Layer 4 of a small transformer language model trained on English Wikipedia (11 layers, counted from 0, width 128).
A neuron's activation on a vector x is GELU(weights . x + bias), where the dot is the dot product.

Input weights of the MLP neurons that the questions are about. A number n stands for (n - 128) times 0.0083.
n14 (bias -0.018): 88, 120, 76, 107, 153, 139, 118, 97, 132, 148, 143, 131, 98, 116, 59, 161, 132, 123, 171, 88, 125, 142, 138, 137, 125, 139, 132, 125, 180, 145, 119, 138, 144, 142, 95, 138, 127, 133, 136, 186, 111, 156, 169, 153, 143, 167, 142, 121, 97, 91, 164, 160, 128, 204, 120, 129, 120, 143, 144, 161, 132, 95, 149, 128, 162, 103, 67, 125, 119, 107, 103, 130, 81, 127, 120, 125, 114, 77, 154, 104, 98, 111, 104, 67, 117, 129, 133, 145, 146, 102, 149, 113, 125, 74, 168, 183, 116, 148, 148, 140, 117, 112, 122, 224, 212, 107, 168, 132, 108, 105, 135, 132, 109, 137, 100, 183, 114, 124, 79, 108, 145, 114, 93, 143, 93, 141, 89, 119
n19 (bias -0.014): 102, 156, 113, 101, 92, 133, 114, 124, 103, 187, 134, 132, 108, 164, 99, 179, 111, 122, 132, 163, 112, 148, 111, 117, 131, 136, 100, 136, 124, 139, 175, 110, 122, 117, 159, 118, 154, 201, 122, 160, 144, 172, 136, 137, 157, 158, 135, 116, 142, 121, 144, 104, 136, 63, 113, 96, 107, 159, 101, 198, 139, 151, 195, 91, 118, 98, 121, 147, 136, 89, 129, 79, 103, 119, 101, 127, 93, 118, 88, 76, 155, 130, 99, 156, 160, 197, 121, 135, 100, 102, 147, 109, 117, 132, 48, 96, 148, 114, 111, 143, 113, 120, 105, 166, 156, 188, 140, 115, 187, 128, 124, 186, 107, 179, 118, 99, 165, 103, 131, 130, 65, 82, 79, 134, 152, 122, 140, 141
n35 (bias -0.015): 83, 127, 142, 99, 96, 178, 84, 121, 121, 165, 108, 139, 121, 121, 121, 111, 130, 170, 137, 63, 101, 154, 159, 97, 102, 130, 77, 141, 187, 173, 95, 174, 102, 112, 114, 152, 99, 158, 137, 101, 174, 128, 65, 198, 171, 154, 123, 94, 128, 118, 184, 72, 42, 61, 116, 166, 105, 147, 115, 131, 178, 154, 167, 92, 147, 134, 117, 76, 125, 148, 125, 160, 162, 155, 140, 132, 147, 140, 128, 82, 131, 169, 132, 129, 124, 169, 7, 117, 129, 93, 98, 116, 136, 169, 119, 142, 148, 163, 121, 205, 139, 150, 150, 115, 103, 155, 138, 108, 112, 171, 149, 147, 113, 124, 152, 122, 124, 88, 96, 121, 101, 109, 145, 121, 139, 136, 116, 147
n65 (bias -0.027): 84, 97, 147, 119, 178, 120, 91, 120, 172, 94, 128, 124, 107, 99, 113, 132, 125, 164, 129, 162, 177, 121, 157, 143, 138, 119, 170, 163, 107, 142, 119, 53, 104, 165, 99, 123, 180, 73, 117, 143, 109, 100, 141, 140, 45, 118, 147, 149, 118, 143, 104, 151, 135, 124, 94, 139, 187, 122, 96, 137, 123, 99, 146, 174, 116, 169, 125, 103, 168, 161, 175, 130, 134, 122, 135, 101, 171, 135, 135, 116, 102, 136, 143, 47, 140, 117, 144, 88, 111, 148, 171, 124, 122, 87, 120, 168, 110, 61, 112, 94, 130, 106, 109, 106, 184, 160, 149, 143, 121, 104, 105, 155, 139, 118, 118, 132, 63, 108, 151, 148, 203, 83, 83, 139, 129, 120, 160, 184
n132 (bias 0.005): 188, 101, 141, 132, 134, 140, 165, 167, 109, 133, 111, 95, 127, 178, 90, 187, 145, 131, 157, 199, 132, 103, 115, 95, 107, 174, 119, 168, 125, 75, 119, 216, 110, 132, 157, 110, 137, 121, 118, 92, 90, 151, 124, 80, 92, 90, 133, 67, 164, 136, 116, 116, 91, 109, 102, 112, 93, 151, 123, 150, 130, 117, 148, 149, 121, 90, 93, 112, 106, 152, 135, 76, 119, 175, 180, 167, 103, 111, 123, 132, 98, 147, 85, 119, 120, 116, 158, 131, 126, 105, 122, 113, 139, 131, 100, 149, 109, 144, 135, 99, 157, 137, 129, 176, 169, 108, 138, 129, 179, 133, 91, 158, 140, 134, 124, 163, 158, 99, 89, 115, 125, 118, 118, 121, 159, 141, 122, 121
n156 (bias -0.020): 117, 118, 113, 129, 174, 143, 142, 74, 76, 159, 117, 143, 116, 115, 99, 53, 126, 112, 126, 123, 121, 129, 160, 134, 125, 121, 85, 166, 148, 180, 77, 128, 142, 97, 98, 144, 146, 165, 125, 102, 142, 142, 134, 98, 75, 97, 152, 121, 163, 129, 122, 62, 146, 135, 137, 183, 94, 138, 112, 160, 131, 98, 182, 123, 152, 68, 123, 91, 158, 153, 148, 126, 98, 121, 118, 117, 88, 162, 113, 98, 109, 101, 147, 103, 132, 116, 170, 111, 125, 87, 125, 131, 110, 161, 85, 101, 77, 95, 119, 183, 126, 164, 132, 172, 164, 132, 137, 88, 148, 152, 115, 156, 171, 140, 170, 172, 155, 151, 114, 137, 98, 142, 102, 131, 131, 207, 161, 174
n164 (bias -0.042): 117, 139, 138, 124, 182, 159, 150, 105, 138, 112, 187, 133, 98, 147, 163, 171, 99, 134, 161, 158, 121, 116, 108, 145, 144, 145, 191, 132, 116, 111, 117, 98, 140, 113, 87, 138, 122, 94, 125, 157, 116, 162, 132, 136, 107, 68, 145, 107, 98, 110, 101, 130, 132, 121, 108, 79, 185, 99, 100, 155, 84, 187, 98, 127, 111, 131, 157, 117, 131, 90, 97, 192, 98, 101, 113, 98, 137, 136, 71, 119, 129, 108, 94, 123, 137, 112, 124, 130, 141, 135, 161, 150, 137, 159, 115, 168, 157, 127, 122, 93, 146, 55, 81, 194, 97, 142, 144, 164, 87, 132, 104, 152, 169, 84, 114, 154, 180, 95, 122, 126, 190, 181, 122, 137, 143, 71, 98, 105
n184 (bias -0.016): 127, 124, 136, 143, 137, 136, 84, 158, 157, 76, 123, 203, 83, 111, 159, 169, 156, 107, 137, 105, 147, 125, 121, 103, 125, 158, 116, 129, 114, 166, 124, 141, 202, 98, 154, 123, 101, 134, 106, 130, 117, 118, 174, 129, 140, 112, 115, 148, 154, 30, 131, 104, 149, 113, 114, 92, 123, 134, 119, 142, 108, 134, 131, 107, 140, 89, 191, 74, 70, 164, 101, 92, 136, 123, 99, 129, 153, 132, 63, 74, 147, 148, 160, 155, 145, 118, 92, 136, 152, 114, 152, 71, 137, 142, 90, 132, 125, 127, 199, 154, 99, 133, 101, 117, 115, 139, 145, 117, 155, 106, 127, 158, 166, 142, 135, 147, 129, 73, 101, 199, 124, 194, 101, 136, 159, 123, 83, 112
n203 (bias -0.036): 150, 160, 101, 137, 113, 157, 114, 72, 114, 75, 141, 130, 170, 154, 177, 158, 143, 122, 119, 147, 123, 123, 128, 135, 153, 158, 140, 163, 212, 91, 184, 74, 120, 132, 173, 139, 136, 94, 129, 89, 147, 135, 142, 168, 158, 109, 86, 80, 171, 124, 62, 155, 132, 159, 112, 83, 119, 143, 134, 125, 167, 101, 131, 83, 143, 123, 118, 142, 89, 123, 92, 127, 113, 97, 157, 102, 142, 159, 138, 145, 151, 74, 122, 132, 130, 121, 174, 84, 111, 120, 107, 121, 109, 98, 159, 126, 129, 186, 132, 127, 135, 42, 74, 139, 105, 146, 129, 111, 150, 90, 80, 93, 107, 175, 95, 158, 158, 163, 128, 169, 134, 135, 176, 204, 130, 122, 61, 145
n218 (bias -0.031): 160, 153, 148, 139, 118, 80, 126, 58, 121, 76, 107, 162, 97, 134, 166, 118, 122, 129, 112, 117, 101, 136, 125, 119, 160, 110, 131, 103, 124, 90, 130, 108, 90, 73, 127, 63, 185, 112, 149, 161, 130, 118, 174, 117, 74, 134, 178, 167, 88, 136, 143, 113, 146, 119, 140, 94, 38, 145, 172, 90, 128, 127, 93, 154, 113, 148, 135, 83, 154, 153, 107, 151, 123, 122, 109, 150, 140, 114, 117, 142, 143, 150, 189, 140, 122, 137, 151, 108, 100, 137, 97, 179, 169, 169, 125, 143, 156, 163, 114, 146, 105, 94, 103, 85, 148, 128, 133, 149, 148, 119, 157, 110, 122, 122, 146, 151, 119, 133, 111, 167, 149, 124, 110, 141, 99, 58, 139, 191
n219 (bias -0.018): 143, 103, 97, 145, 131, 126, 94, 96, 47, 161, 105, 129, 149, 92, 215, 158, 158, 139, 114, 105, 109, 113, 156, 120, 163, 102, 99, 139, 129, 196, 90, 99, 84, 117, 91, 107, 119, 157, 139, 171, 144, 139, 121, 177, 146, 109, 90, 112, 91, 94, 62, 128, 89, 153, 137, 124, 129, 94, 170, 132, 152, 170, 139, 133, 96, 150, 132, 119, 120, 178, 129, 124, 104, 125, 124, 131, 109, 99, 134, 110, 117, 170, 174, 179, 121, 148, 102, 135, 137, 131, 162, 99, 108, 98, 107, 120, 119, 140, 147, 154, 89, 116, 111, 137, 101, 143, 150, 155, 101, 145, 79, 144, 131, 143, 148, 143, 196, 96, 159, 139, 137, 90, 164, 115, 89, 148, 172, 133
n232 (bias -0.009): 126, 107, 114, 139, 138, 42, 98, 109, 101, 148, 149, 182, 81, 139, 135, 157, 110, 171, 118, 132, 144, 96, 159, 140, 120, 104, 154, 144, 159, 106, 141, 97, 135, 156, 116, 163, 148, 136, 140, 167, 112, 108, 142, 132, 138, 118, 89, 87, 94, 131, 170, 114, 148, 175, 166, 93, 149, 132, 176, 95, 86, 161, 118, 144, 150, 133, 90, 172, 151, 140, 103, 143, 106, 168, 153, 171, 155, 142, 117, 122, 161, 123, 92, 155, 78, 129, 166, 86, 103, 96, 127, 130, 122, 157, 144, 114, 109, 110, 117, 90, 141, 105, 115, 78, 153, 110, 119, 151, 82, 63, 120, 152, 137, 147, 104, 125, 97, 128, 144, 111, 203, 109, 104, 143, 174, 95, 133, 143
n333 (bias 0.004): 102, 95, 152, 124, 72, 119, 144, 137, 117, 179, 152, 170, 80, 77, 115, 143, 160, 116, 160, 91, 138, 179, 147, 160, 132, 137, 109, 148, 99, 124, 160, 139, 87, 139, 135, 162, 163, 95, 100, 137, 167, 140, 150, 136, 95, 112, 87, 98, 102, 121, 118, 172, 136, 168, 113, 145, 124, 99, 114, 105, 169, 146, 156, 83, 138, 137, 114, 174, 123, 114, 113, 142, 103, 118, 106, 92, 125, 157, 108, 145, 146, 61, 69, 129, 154, 143, 118, 136, 135, 108, 68, 112, 170, 149, 72, 165, 215, 164, 157, 141, 118, 141, 133, 98, 96, 105, 152, 108, 141, 115, 100, 181, 181, 137, 117, 143, 164, 64, 55, 132, 110, 167, 139, 124, 137, 162, 114, 97
n339 (bias -0.065): 181, 115, 168, 133, 75, 156, 120, 141, 89, 160, 125, 65, 119, 116, 152, 136, 112, 200, 137, 140, 90, 175, 126, 131, 134, 148, 147, 94, 151, 135, 118, 98, 140, 126, 122, 156, 126, 139, 75, 158, 165, 126, 146, 155, 108, 92, 96, 115, 92, 112, 183, 180, 117, 154, 113, 144, 139, 85, 172, 147, 154, 88, 117, 107, 162, 129, 114, 121, 188, 227, 125, 173, 143, 133, 175, 108, 104, 123, 111, 121, 79, 89, 159, 125, 168, 137, 107, 100, 138, 101, 180, 78, 148, 103, 80, 51, 85, 61, 153, 138, 119, 98, 90, 134, 141, 155, 82, 89, 104, 124, 140, 144, 103, 107, 104, 192, 174, 161, 120, 89, 141, 128, 123, 145, 95, 132, 90, 156
n340 (bias -0.019): 66, 88, 93, 114, 163, 140, 142, 132, 120, 128, 134, 156, 139, 96, 55, 119, 167, 120, 103, 121, 144, 123, 170, 156, 124, 172, 93, 138, 135, 140, 123, 111, 138, 133, 120, 185, 137, 124, 146, 123, 86, 116, 138, 138, 112, 117, 159, 91, 156, 125, 147, 111, 126, 158, 74, 162, 128, 99, 126, 98, 106, 98, 91, 139, 133, 166, 112, 138, 94, 133, 127, 120, 112, 175, 133, 109, 137, 147, 122, 138, 115, 151, 151, 108, 116, 97, 115, 106, 161, 159, 96, 115, 152, 126, 143, 175, 82, 140, 149, 104, 184, 125, 145, 161, 171, 160, 141, 157, 127, 158, 134, 134, 113, 148, 142, 130, 81, 114, 56, 161, 138, 129, 123, 146, 100, 130, 127, 121
n411 (bias -0.016): 123, 167, 136, 143, 147, 130, 132, 151, 120, 106, 122, 162, 154, 123, 148, 128, 142, 119, 93, 159, 117, 136, 136, 88, 117, 102, 144, 127, 133, 134, 164, 172, 117, 101, 146, 112, 139, 117, 69, 171, 109, 110, 116, 103, 119, 163, 99, 118, 154, 81, 125, 160, 126, 135, 151, 184, 126, 100, 141, 150, 139, 131, 173, 159, 94, 133, 135, 123, 151, 169, 138, 117, 99, 187, 160, 125, 137, 125, 125, 186, 127, 141, 65, 78, 126, 106, 92, 120, 122, 90, 120, 174, 147, 123, 143, 121, 124, 162, 122, 148, 138, 136, 105, 135, 104, 78, 83, 106, 114, 131, 92, 126, 178, 175, 96, 101, 107, 102, 100, 116, 141, 128, 118, 111, 147, 125, 68, 148
n413 (bias -0.006): 108, 134, 144, 135, 124, 148, 126, 90, 97, 159, 122, 121, 104, 85, 126, 130, 195, 95, 165, 154, 125, 127, 114, 115, 148, 73, 104, 148, 89, 149, 130, 119, 141, 155, 167, 179, 112, 104, 122, 112, 70, 146, 140, 127, 157, 132, 141, 136, 97, 106, 190, 102, 159, 106, 88, 86, 119, 72, 161, 80, 160, 146, 99, 104, 160, 148, 112, 147, 118, 129, 131, 146, 136, 154, 169, 130, 108, 144, 103, 97, 169, 132, 68, 92, 92, 117, 121, 126, 134, 86, 103, 129, 182, 80, 106, 174, 121, 103, 125, 126, 130, 94, 187, 171, 130, 139, 131, 148, 136, 138, 128, 106, 157, 163, 134, 147, 142, 136, 143, 99, 172, 162, 73, 92, 127, 131, 123, 155
n417 (bias -0.027): 123, 90, 99, 115, 72, 99, 131, 100, 173, 157, 148, 160, 89, 116, 139, 151, 128, 146, 94, 169, 123, 113, 112, 58, 157, 121, 152, 138, 103, 135, 113, 120, 92, 107, 128, 90, 146, 88, 101, 152, 149, 194, 180, 105, 162, 100, 169, 116, 162, 159, 123, 174, 162, 153, 120, 138, 126, 89, 178, 118, 163, 93, 186, 105, 89, 87, 131, 145, 115, 76, 161, 50, 133, 78, 151, 124, 99, 134, 144, 149, 167, 88, 138, 121, 136, 143, 161, 186, 113, 90, 124, 133, 81, 146, 96, 150, 146, 142, 119, 91, 142, 104, 82, 92, 141, 167, 147, 133, 145, 146, 146, 154, 136, 59, 142, 206, 151, 95, 137, 135, 208, 115, 124, 106, 115, 134, 95, 119
n489 (bias -0.041): 142, 118, 98, 126, 97, 162, 142, 184, 112, 111, 125, 104, 179, 144, 119, 126, 109, 138, 126, 89, 121, 79, 133, 137, 145, 125, 125, 116, 150, 171, 154, 100, 90, 142, 131, 123, 145, 153, 127, 131, 91, 104, 114, 156, 108, 90, 127, 97, 76, 149, 171, 117, 99, 152, 65, 109, 135, 135, 134, 149, 151, 121, 115, 90, 100, 93, 98, 128, 103, 104, 88, 120, 92, 176, 119, 137, 116, 89, 125, 183, 111, 167, 133, 93, 168, 191, 134, 114, 182, 125, 104, 132, 103, 98, 129, 173, 149, 90, 135, 195, 162, 101, 160, 95, 121, 131, 148, 98, 166, 111, 136, 155, 116, 139, 70, 95, 142, 198, 76, 146, 194, 109, 106, 129, 153, 127, 187, 166

Each question shows a token from some text and the vector x that enters the MLP there. A number n stands for (n - 128) times 0.034.

"os": 125, 150, 134, 135, 107, 168, 101, 127, 153, 120, 129, 100, 101, 161, 178, 58, 168, 106, 181, 112, 133, 129, 122, 84, 156, 77, 86, 86, 104, 136, 140, 194, 33, 171, 129, 137, 129, 117, 155, 142, 143, 64, 142, 37, 166, 138, 90, 138, 122, 122, 168, 116, 127, 203, 119, 94, 144, 112, 108, 159, 81, 66, 129, 140, 161, 178, 134, 148, 135, 93, 127, 160, 159, 130, 139, 128, 141, 96, 167, 128, 129, 155, 98, 68, 141, 101, 136, 112, 174, 153, 146, 113, 96, 135, 144, 83, 159, 136, 141, 105, 85, 112, 130, 158, 176, 128, 146, 128, 106, 164, 70, 200, 101, 110, 147, 110, 114, 119, 159, 156, 110, 111, 154, 150, 141, 128, 116, 87
The neuron with the highest activation: n14

"v": 133, 133, 124, 143, 71, 167, 125, 134, 132, 91, 129, 104, 111, 171, 142, 57, 143, 126, 147, 135, 123, 120, 158, 82, 149, 76, 65, 122, 96, 166, 167, 180, 18, 185, 88, 158, 146, 116, 117, 145, 151, 80, 132, 45, 164, 130, 105, 143, 163, 151, 169, 114, 120, 157, 97, 88, 147, 110, 133, 165, 103, 73, 117, 166, 134, 182, 142, 159, 127, 121, 130, 149, 156, 99, 160, 111, 152, 100, 165, 148, 118, 112, 93, 108, 141, 99, 133, 115, 180, 149, 184, 97, 97, 150, 138, 85, 191, 151, 136, 127, 87, 101, 120, 141, 147, 133, 146, 101, 134, 168, 93, 180, 97, 74, 114, 108, 107, 142, 163, 156, 101, 125, 128, 150, 144, 144, 106, 110
Which neuron fires most, and how strongly? n339, at about 1.6

"cent": 136, 150, 155, 155, 89, 157, 86, 150, 128, 88, 122, 121, 92, 174, 156, 41, 143, 104, 138, 139, 155, 104, 104, 104, 134, 51, 87, 107, 82, 164, 173, 165, 64, 187, 92, 111, 111, 143, 137, 112, 152, 95, 148, 45, 193, 132, 77, 109, 188, 134, 157, 124, 125, 173, 132, 99, 161, 128, 119, 142, 81, 99, 118, 144, 151, 169, 142, 160, 111, 120, 140, 177, 123, 126, 126, 133, 151, 97, 136, 107, 138, 124, 96, 123, 152, 105, 155, 179, 166, 153, 161, 112, 69, 147, 115, 96, 172, 177, 140, 105, 90, 96, 135, 148, 159, 132, 140, 115, 98, 134, 84, 188, 73, 85, 149, 126, 126, 149, 179, 150, 110, 106, 122, 130, 178, 120, 120, 107
The three highest activations, in order: n417, n232, n19

"m": 118, 150, 139, 145, 86, 157, 112, 139, 124, 120, 107, 101, 123, 187, 163, 64, 144, 99, 129, 138, 121, 123, 163, 76, 151, 75, 81, 108, 136, 125, 149, 176, 45, 194, 106, 138, 109, 125, 160, 144, 146, 71, 126, 37, 158, 138, 85, 127, 152, 154, 176, 106, 125, 184, 115, 72, 173, 119, 122, 139, 76, 88, 105, 147, 162, 183, 136, 137, 116, 105, 140, 184, 144, 109, 124, 127, 162, 109, 154, 120, 133, 112, 90, 99, 169, 125, 168, 129, 186, 152, 168, 113, 69, 146, 137, 90, 155, 150, 132, 122, 94, 99, 117, 128, 132, 138, 127, 126, 120, 149, 94, 181, 87, 75, 139, 107, 141, 125, 167, 181, 86, 78, 137, 149, 168, 135, 129, 113
The three highest activations, in order: n203, n489, n232

"um ": 152, 134, 147, 142, 91, 149, 134, 121, 134, 110, 136, 120, 97, 159, 143, 47, 153, 112, 123, 137, 109, 112, 122, 71, 150, 58, 65, 100, 93, 158, 153, 174, 45, 177, 117, 136, 119, 128, 145, 116, 152, 106, 186, 29, 170, 158, 92, 144, 152, 139, 169, 119, 110, 157, 94, 85, 121, 150, 120, 131, 84, 95, 114, 125, 157, 173, 152, 153, 114, 108, 130, 165, 136, 123, 132, 145, 160, 98, 148, 136, 129, 124, 89, 58, 125, 106, 145, 124, 214, 156, 154, 118, 99, 167, 122, 81, 164, 151, 149, 108, 88, 92, 136, 137, 183, 116, 116, 132, 106, 190, 96, 186, 99, 110, 122, 93, 126, 161, 141, 155, 104, 127, 128, 158, 168, 126, 141, 109
The neuron with the highest activation: n413

"P": 120, 131, 102, 145, 114, 156, 115, 123, 137, 87, 120, 97, 106, 169, 159, 77, 139, 94, 143, 142, 104, 152, 131, 86, 163, 65, 93, 94, 125, 121, 128, 165, 58, 153, 121, 136, 114, 143, 152, 101, 153, 73, 149, 48, 172, 126, 103, 149, 147, 139, 159, 109, 121, 178, 97, 95, 142, 133, 112, 139, 68, 100, 110, 144, 165, 210, 137, 126, 109, 121, 128, 187, 136, 82, 134, 102, 171, 107, 123, 113, 135, 132, 105, 113, 177, 108, 160, 142, 195, 161, 163, 114, 95, 132, 107, 88, 192, 140, 144, 104, 103, 115, 136, 139, 165, 137, 122, 150, 104, 187, 71, 197, 82, 93, 136, 106, 123, 141, 179, 201, 102, 102, 143, 130, 151, 124, 121, 111
Which two neurons fire most, strongest first? n164, n219

"Br": 131, 148, 113, 137, 85, 175, 123, 117, 137, 105, 137, 129, 113, 153, 159, 40, 128, 78, 134, 134, 124, 126, 153, 77, 130, 81, 106, 104, 116, 154, 177, 149, 52, 175, 131, 176, 96, 141, 151, 107, 137, 68, 151, 56, 181, 137, 83, 136, 177, 174, 157, 90, 118, 163, 126, 76, 124, 128, 109, 142, 89, 93, 112, 140, 186, 175, 134, 139, 121, 117, 137, 170, 118, 108, 134, 123, 175, 96, 137, 119, 137, 107, 119, 116, 145, 76, 148, 122, 178, 158, 145, 105, 102, 134, 120, 112, 176, 179, 126, 114, 97, 118, 169, 146, 176, 123, 141, 133, 83, 199, 75, 183, 80, 79, 165, 129, 122, 151, 149, 153, 99, 102, 133, 141, 149, 100, 124, 97
Which neuron fires most, and how strongly? n203, at about 1.1

"line ": 148, 128, 161, 138, 95, 164, 126, 117, 126, 94, 151, 118, 98, 152, 133, 48, 146, 103, 143, 149, 114, 118, 121, 108, 138, 61, 94, 89, 109, 156, 185, 193, 42, 196, 107, 141, 131, 115, 139, 115, 147, 117, 154, 38, 199, 133, 100, 107, 189, 143, 162, 87, 115, 168, 132, 93, 156, 127, 127, 157, 103, 83, 116, 123, 178, 150, 151, 144, 111, 107, 119, 167, 116, 129, 142, 122, 150, 93, 124, 132, 133, 127, 79, 89, 144, 117, 130, 124, 203, 150, 157, 105, 77, 152, 107, 92, 170, 155, 158, 112, 86, 109, 122, 155, 167, 135, 146, 127, 107, 164, 80, 196, 83, 101, 123, 100, 134, 140, 128, 152, 96, 113, 124, 144, 174, 127, 150, 103
The three highest activations, in order: n19, n132, n333

"int": 140, 128, 146, 159, 111, 138, 92, 153, 136, 98, 141, 96, 108, 173, 151, 48, 132, 82, 139, 154, 119, 115, 132, 63, 140, 65, 84, 105, 89, 144, 133, 172, 75, 179, 86, 150, 110, 104, 151, 131, 185, 84, 148, 56, 188, 128, 95, 124, 174, 113, 166, 96, 120, 192, 137, 84, 158, 108, 119, 127, 96, 88, 107, 152, 152, 187, 173, 168, 98, 112, 132, 157, 144, 136, 128, 110, 169, 109, 132, 110, 119, 136, 89, 138, 155, 101, 144, 161, 185, 156, 149, 124, 85, 139, 90, 78, 168, 156, 137, 107, 76, 131, 147, 166, 149, 137, 143, 100, 139, 153, 91, 171, 80, 92, 153, 130, 112, 153, 154, 159, 101, 126, 116, 133, 174, 136, 109, 112
Which neuron fires most, and how strongly? n184, at about 1.6

"y ": 149, 126, 152, 125, 90, 166, 136, 133, 125, 113, 140, 125, 113, 167, 151, 58, 156, 103, 147, 142, 112, 122, 154, 68, 166, 74, 73, 91, 89, 142, 159, 178, 46, 178, 120, 121, 110, 120, 146, 127, 146, 99, 182, 31, 173, 143, 85, 127, 160, 138, 177, 96, 106, 165, 120, 91, 139, 140, 123, 147, 96, 80, 120, 133, 173, 181, 153, 153, 117, 106, 123, 170, 138, 140, 139, 126, 151, 84, 139, 151, 119, 133, 92, 82, 130, 116, 122, 111, 205, 171, 150, 113, 89, 144, 127, 61, 171, 144, 141, 131, 104, 88, 132, 123, 170, 131, 129, 116, 105, 153, 80, 182, 98, 102, 120, 116, 140, 148, 136, 170, 75, 134, 111, 148, 161, 117, 154, 100
The three highest activations, in order: n489, n132, n333

"ine ": 148, 142, 155, 135, 91, 154, 110, 123, 133, 110, 147, 96, 118, 157, 150, 53, 142, 103, 137, 136, 127, 112, 143, 83, 147, 58, 75, 81, 88, 123, 133, 168, 51, 167, 116, 114, 118, 125, 141, 113, 166, 87, 174, 48, 173, 151, 98, 137, 175, 138, 168, 85, 130, 154, 126, 84, 144, 150, 110, 122, 84, 84, 108, 118, 180, 168, 162, 126, 115, 129, 138, 173, 122, 144, 115, 135, 156, 89, 147, 141, 132, 146, 99, 99, 140, 101, 138, 124, 221, 143, 157, 117, 86, 168, 129, 87, 174, 130, 158, 118, 92, 93, 141, 136, 172, 133, 129, 141, 103, 164, 86, 179, 76, 84, 133, 119, 150, 123, 153, 173, 83, 127, 126, 142, 165, 130, 158, 108
Which neuron fires most, and how strongly? n184, at about 0.075

"Rob": 128, 116, 110, 145, 109, 153, 116, 136, 105, 87, 124, 109, 110, 176, 158, 47, 142, 77, 149, 150, 124, 115, 129, 97, 123, 80, 94, 88, 105, 156, 143, 199, 74, 165, 115, 140, 79, 125, 145, 127, 155, 72, 154, 57, 190, 144, 105, 118, 167, 145, 151, 101, 119, 164, 105, 70, 127, 137, 121, 126, 89, 104, 138, 165, 134, 192, 149, 161, 116, 120, 129, 166, 130, 131, 159, 94, 169, 81, 134, 115, 147, 112, 124, 127, 153, 87, 129, 127, 188, 141, 157, 86, 86, 123, 152, 131, 151, 178, 148, 108, 120, 116, 148, 148, 198, 119, 148, 138, 104, 201, 44, 164, 86, 104, 146, 92, 110, 147, 156, 138, 115, 112, 114, 148, 150, 142, 152, 96
Which neuron fires most, and how strongly? n340, at about 1.4

"Ch": 118, 149, 107, 129, 92, 164, 131, 122, 138, 97, 121, 103, 99, 181, 169, 59, 131, 88, 149, 150, 119, 114, 139, 83, 144, 68, 89, 105, 97, 126, 126, 162, 46, 160, 92, 143, 110, 138, 158, 101, 158, 78, 154, 58, 172, 151, 115, 135, 173, 153, 164, 79, 131, 177, 100, 78, 130, 139, 127, 161, 57, 125, 121, 162, 154, 195, 146, 142, 133, 130, 122, 170, 138, 113, 138, 116, 160, 113, 138, 112, 142, 132, 111, 102, 178, 92, 148, 133, 195, 148, 157, 101, 104, 159, 111, 96, 181, 168, 136, 111, 113, 95, 147, 147, 161, 119, 159, 128, 99, 169, 76, 160, 67, 77, 147, 141, 121, 134, 149, 162, 117, 122, 113, 131, 173, 91, 119, 102
Which two neurons fire most, strongest first? n164, n218

"mar": 122, 157, 131, 161, 101, 174, 111, 107, 153, 112, 114, 130, 108, 166, 129, 40, 144, 118, 163, 123, 126, 118, 152, 102, 144, 58, 85, 107, 111, 147, 145, 187, 40, 179, 101, 151, 127, 150, 153, 104, 129, 38, 136, 21, 165, 130, 98, 145, 141, 134, 150, 97, 132, 168, 110, 85, 138, 114, 114, 148, 91, 81, 91, 167, 136, 178, 134, 139, 115, 121, 166, 187, 117, 139, 150, 135, 157, 124, 155, 125, 143, 156, 99, 79, 136, 86, 149, 127, 172, 167, 157, 105, 67, 143, 138, 93, 163, 144, 134, 109, 109, 101, 149, 149, 182, 107, 142, 140, 126, 140, 73, 160, 105, 104, 143, 129, 124, 130, 154, 170, 105, 112, 102, 145, 163, 123, 135, 116
The three highest activations, in order: n65, n413, n340

"er": 110, 159, 123, 142, 98, 170, 110, 130, 129, 149, 137, 105, 104, 174, 153, 33, 154, 108, 137, 144, 120, 124, 131, 102, 135, 48, 84, 107, 95, 127, 184, 180, 37, 190, 70, 141, 108, 111, 146, 144, 152, 56, 137, 41, 175, 118, 83, 133, 174, 121, 165, 125, 127, 178, 123, 83, 158, 121, 129, 154, 109, 83, 125, 134, 169, 143, 156, 148, 127, 111, 133, 140, 140, 135, 131, 112, 143, 86, 148, 130, 135, 133, 92, 103, 155, 115, 139, 147, 181, 160, 161, 111, 87, 158, 104, 86, 192, 169, 134, 112, 108, 93, 131, 158, 162, 115, 151, 111, 124, 173, 89, 189, 91, 99, 130, 108, 117, 155, 145, 160, 104, 125, 114, 135, 157, 136, 119, 104
The neuron with the highest activation: n333

", ": 140, 140, 161, 131, 74, 151, 116, 135, 124, 127, 143, 102, 92, 141, 155, 69, 134, 97, 124, 121, 129, 117, 138, 108, 111, 69, 106, 122, 81, 136, 130, 149, 55, 178, 107, 167, 117, 123, 172, 150, 142, 92, 158, 14, 181, 158, 107, 154, 146, 141, 164, 91, 123, 182, 117, 81, 158, 160, 127, 112, 72, 90, 137, 140, 147, 216, 138, 155, 122, 105, 132, 171, 131, 121, 132, 122, 134, 79, 131, 157, 123, 126, 100, 107, 115, 98, 151, 131, 210, 159, 153, 87, 86, 125, 126, 81, 163, 144, 143, 122, 101, 98, 123, 164, 147, 115, 138, 132, 137, 170, 86, 195, 72, 94, 112, 120, 132, 152, 146, 150, 108, 130, 143, 152, 153, 112, 157, 87
The neuron with the highest activation: n232

"iv": 108, 142, 124, 146, 98, 183, 132, 132, 135, 93, 103, 120, 113, 151, 170, 45, 143, 117, 163, 117, 127, 111, 143, 74, 180, 53, 79, 106, 94, 122, 121, 176, 48, 167, 94, 102, 128, 131, 137, 129, 158, 80, 130, 31, 179, 175, 100, 125, 183, 134, 157, 125, 104, 176, 114, 92, 122, 116, 105, 126, 65, 93, 125, 156, 156, 166, 160, 148, 136, 100, 149, 173, 117, 134, 145, 101, 143, 103, 154, 123, 121, 155, 92, 104, 142, 106, 151, 133, 188, 157, 151, 101, 100, 166, 123, 85, 161, 143, 142, 115, 91, 115, 135, 135, 181, 94, 105, 116, 137, 183, 118, 172, 89, 120, 149, 113, 108, 140, 168, 160, 95, 147, 155, 148, 163, 146, 100, 121
Which neuron fires most, and how strongly? n411, at about 1.4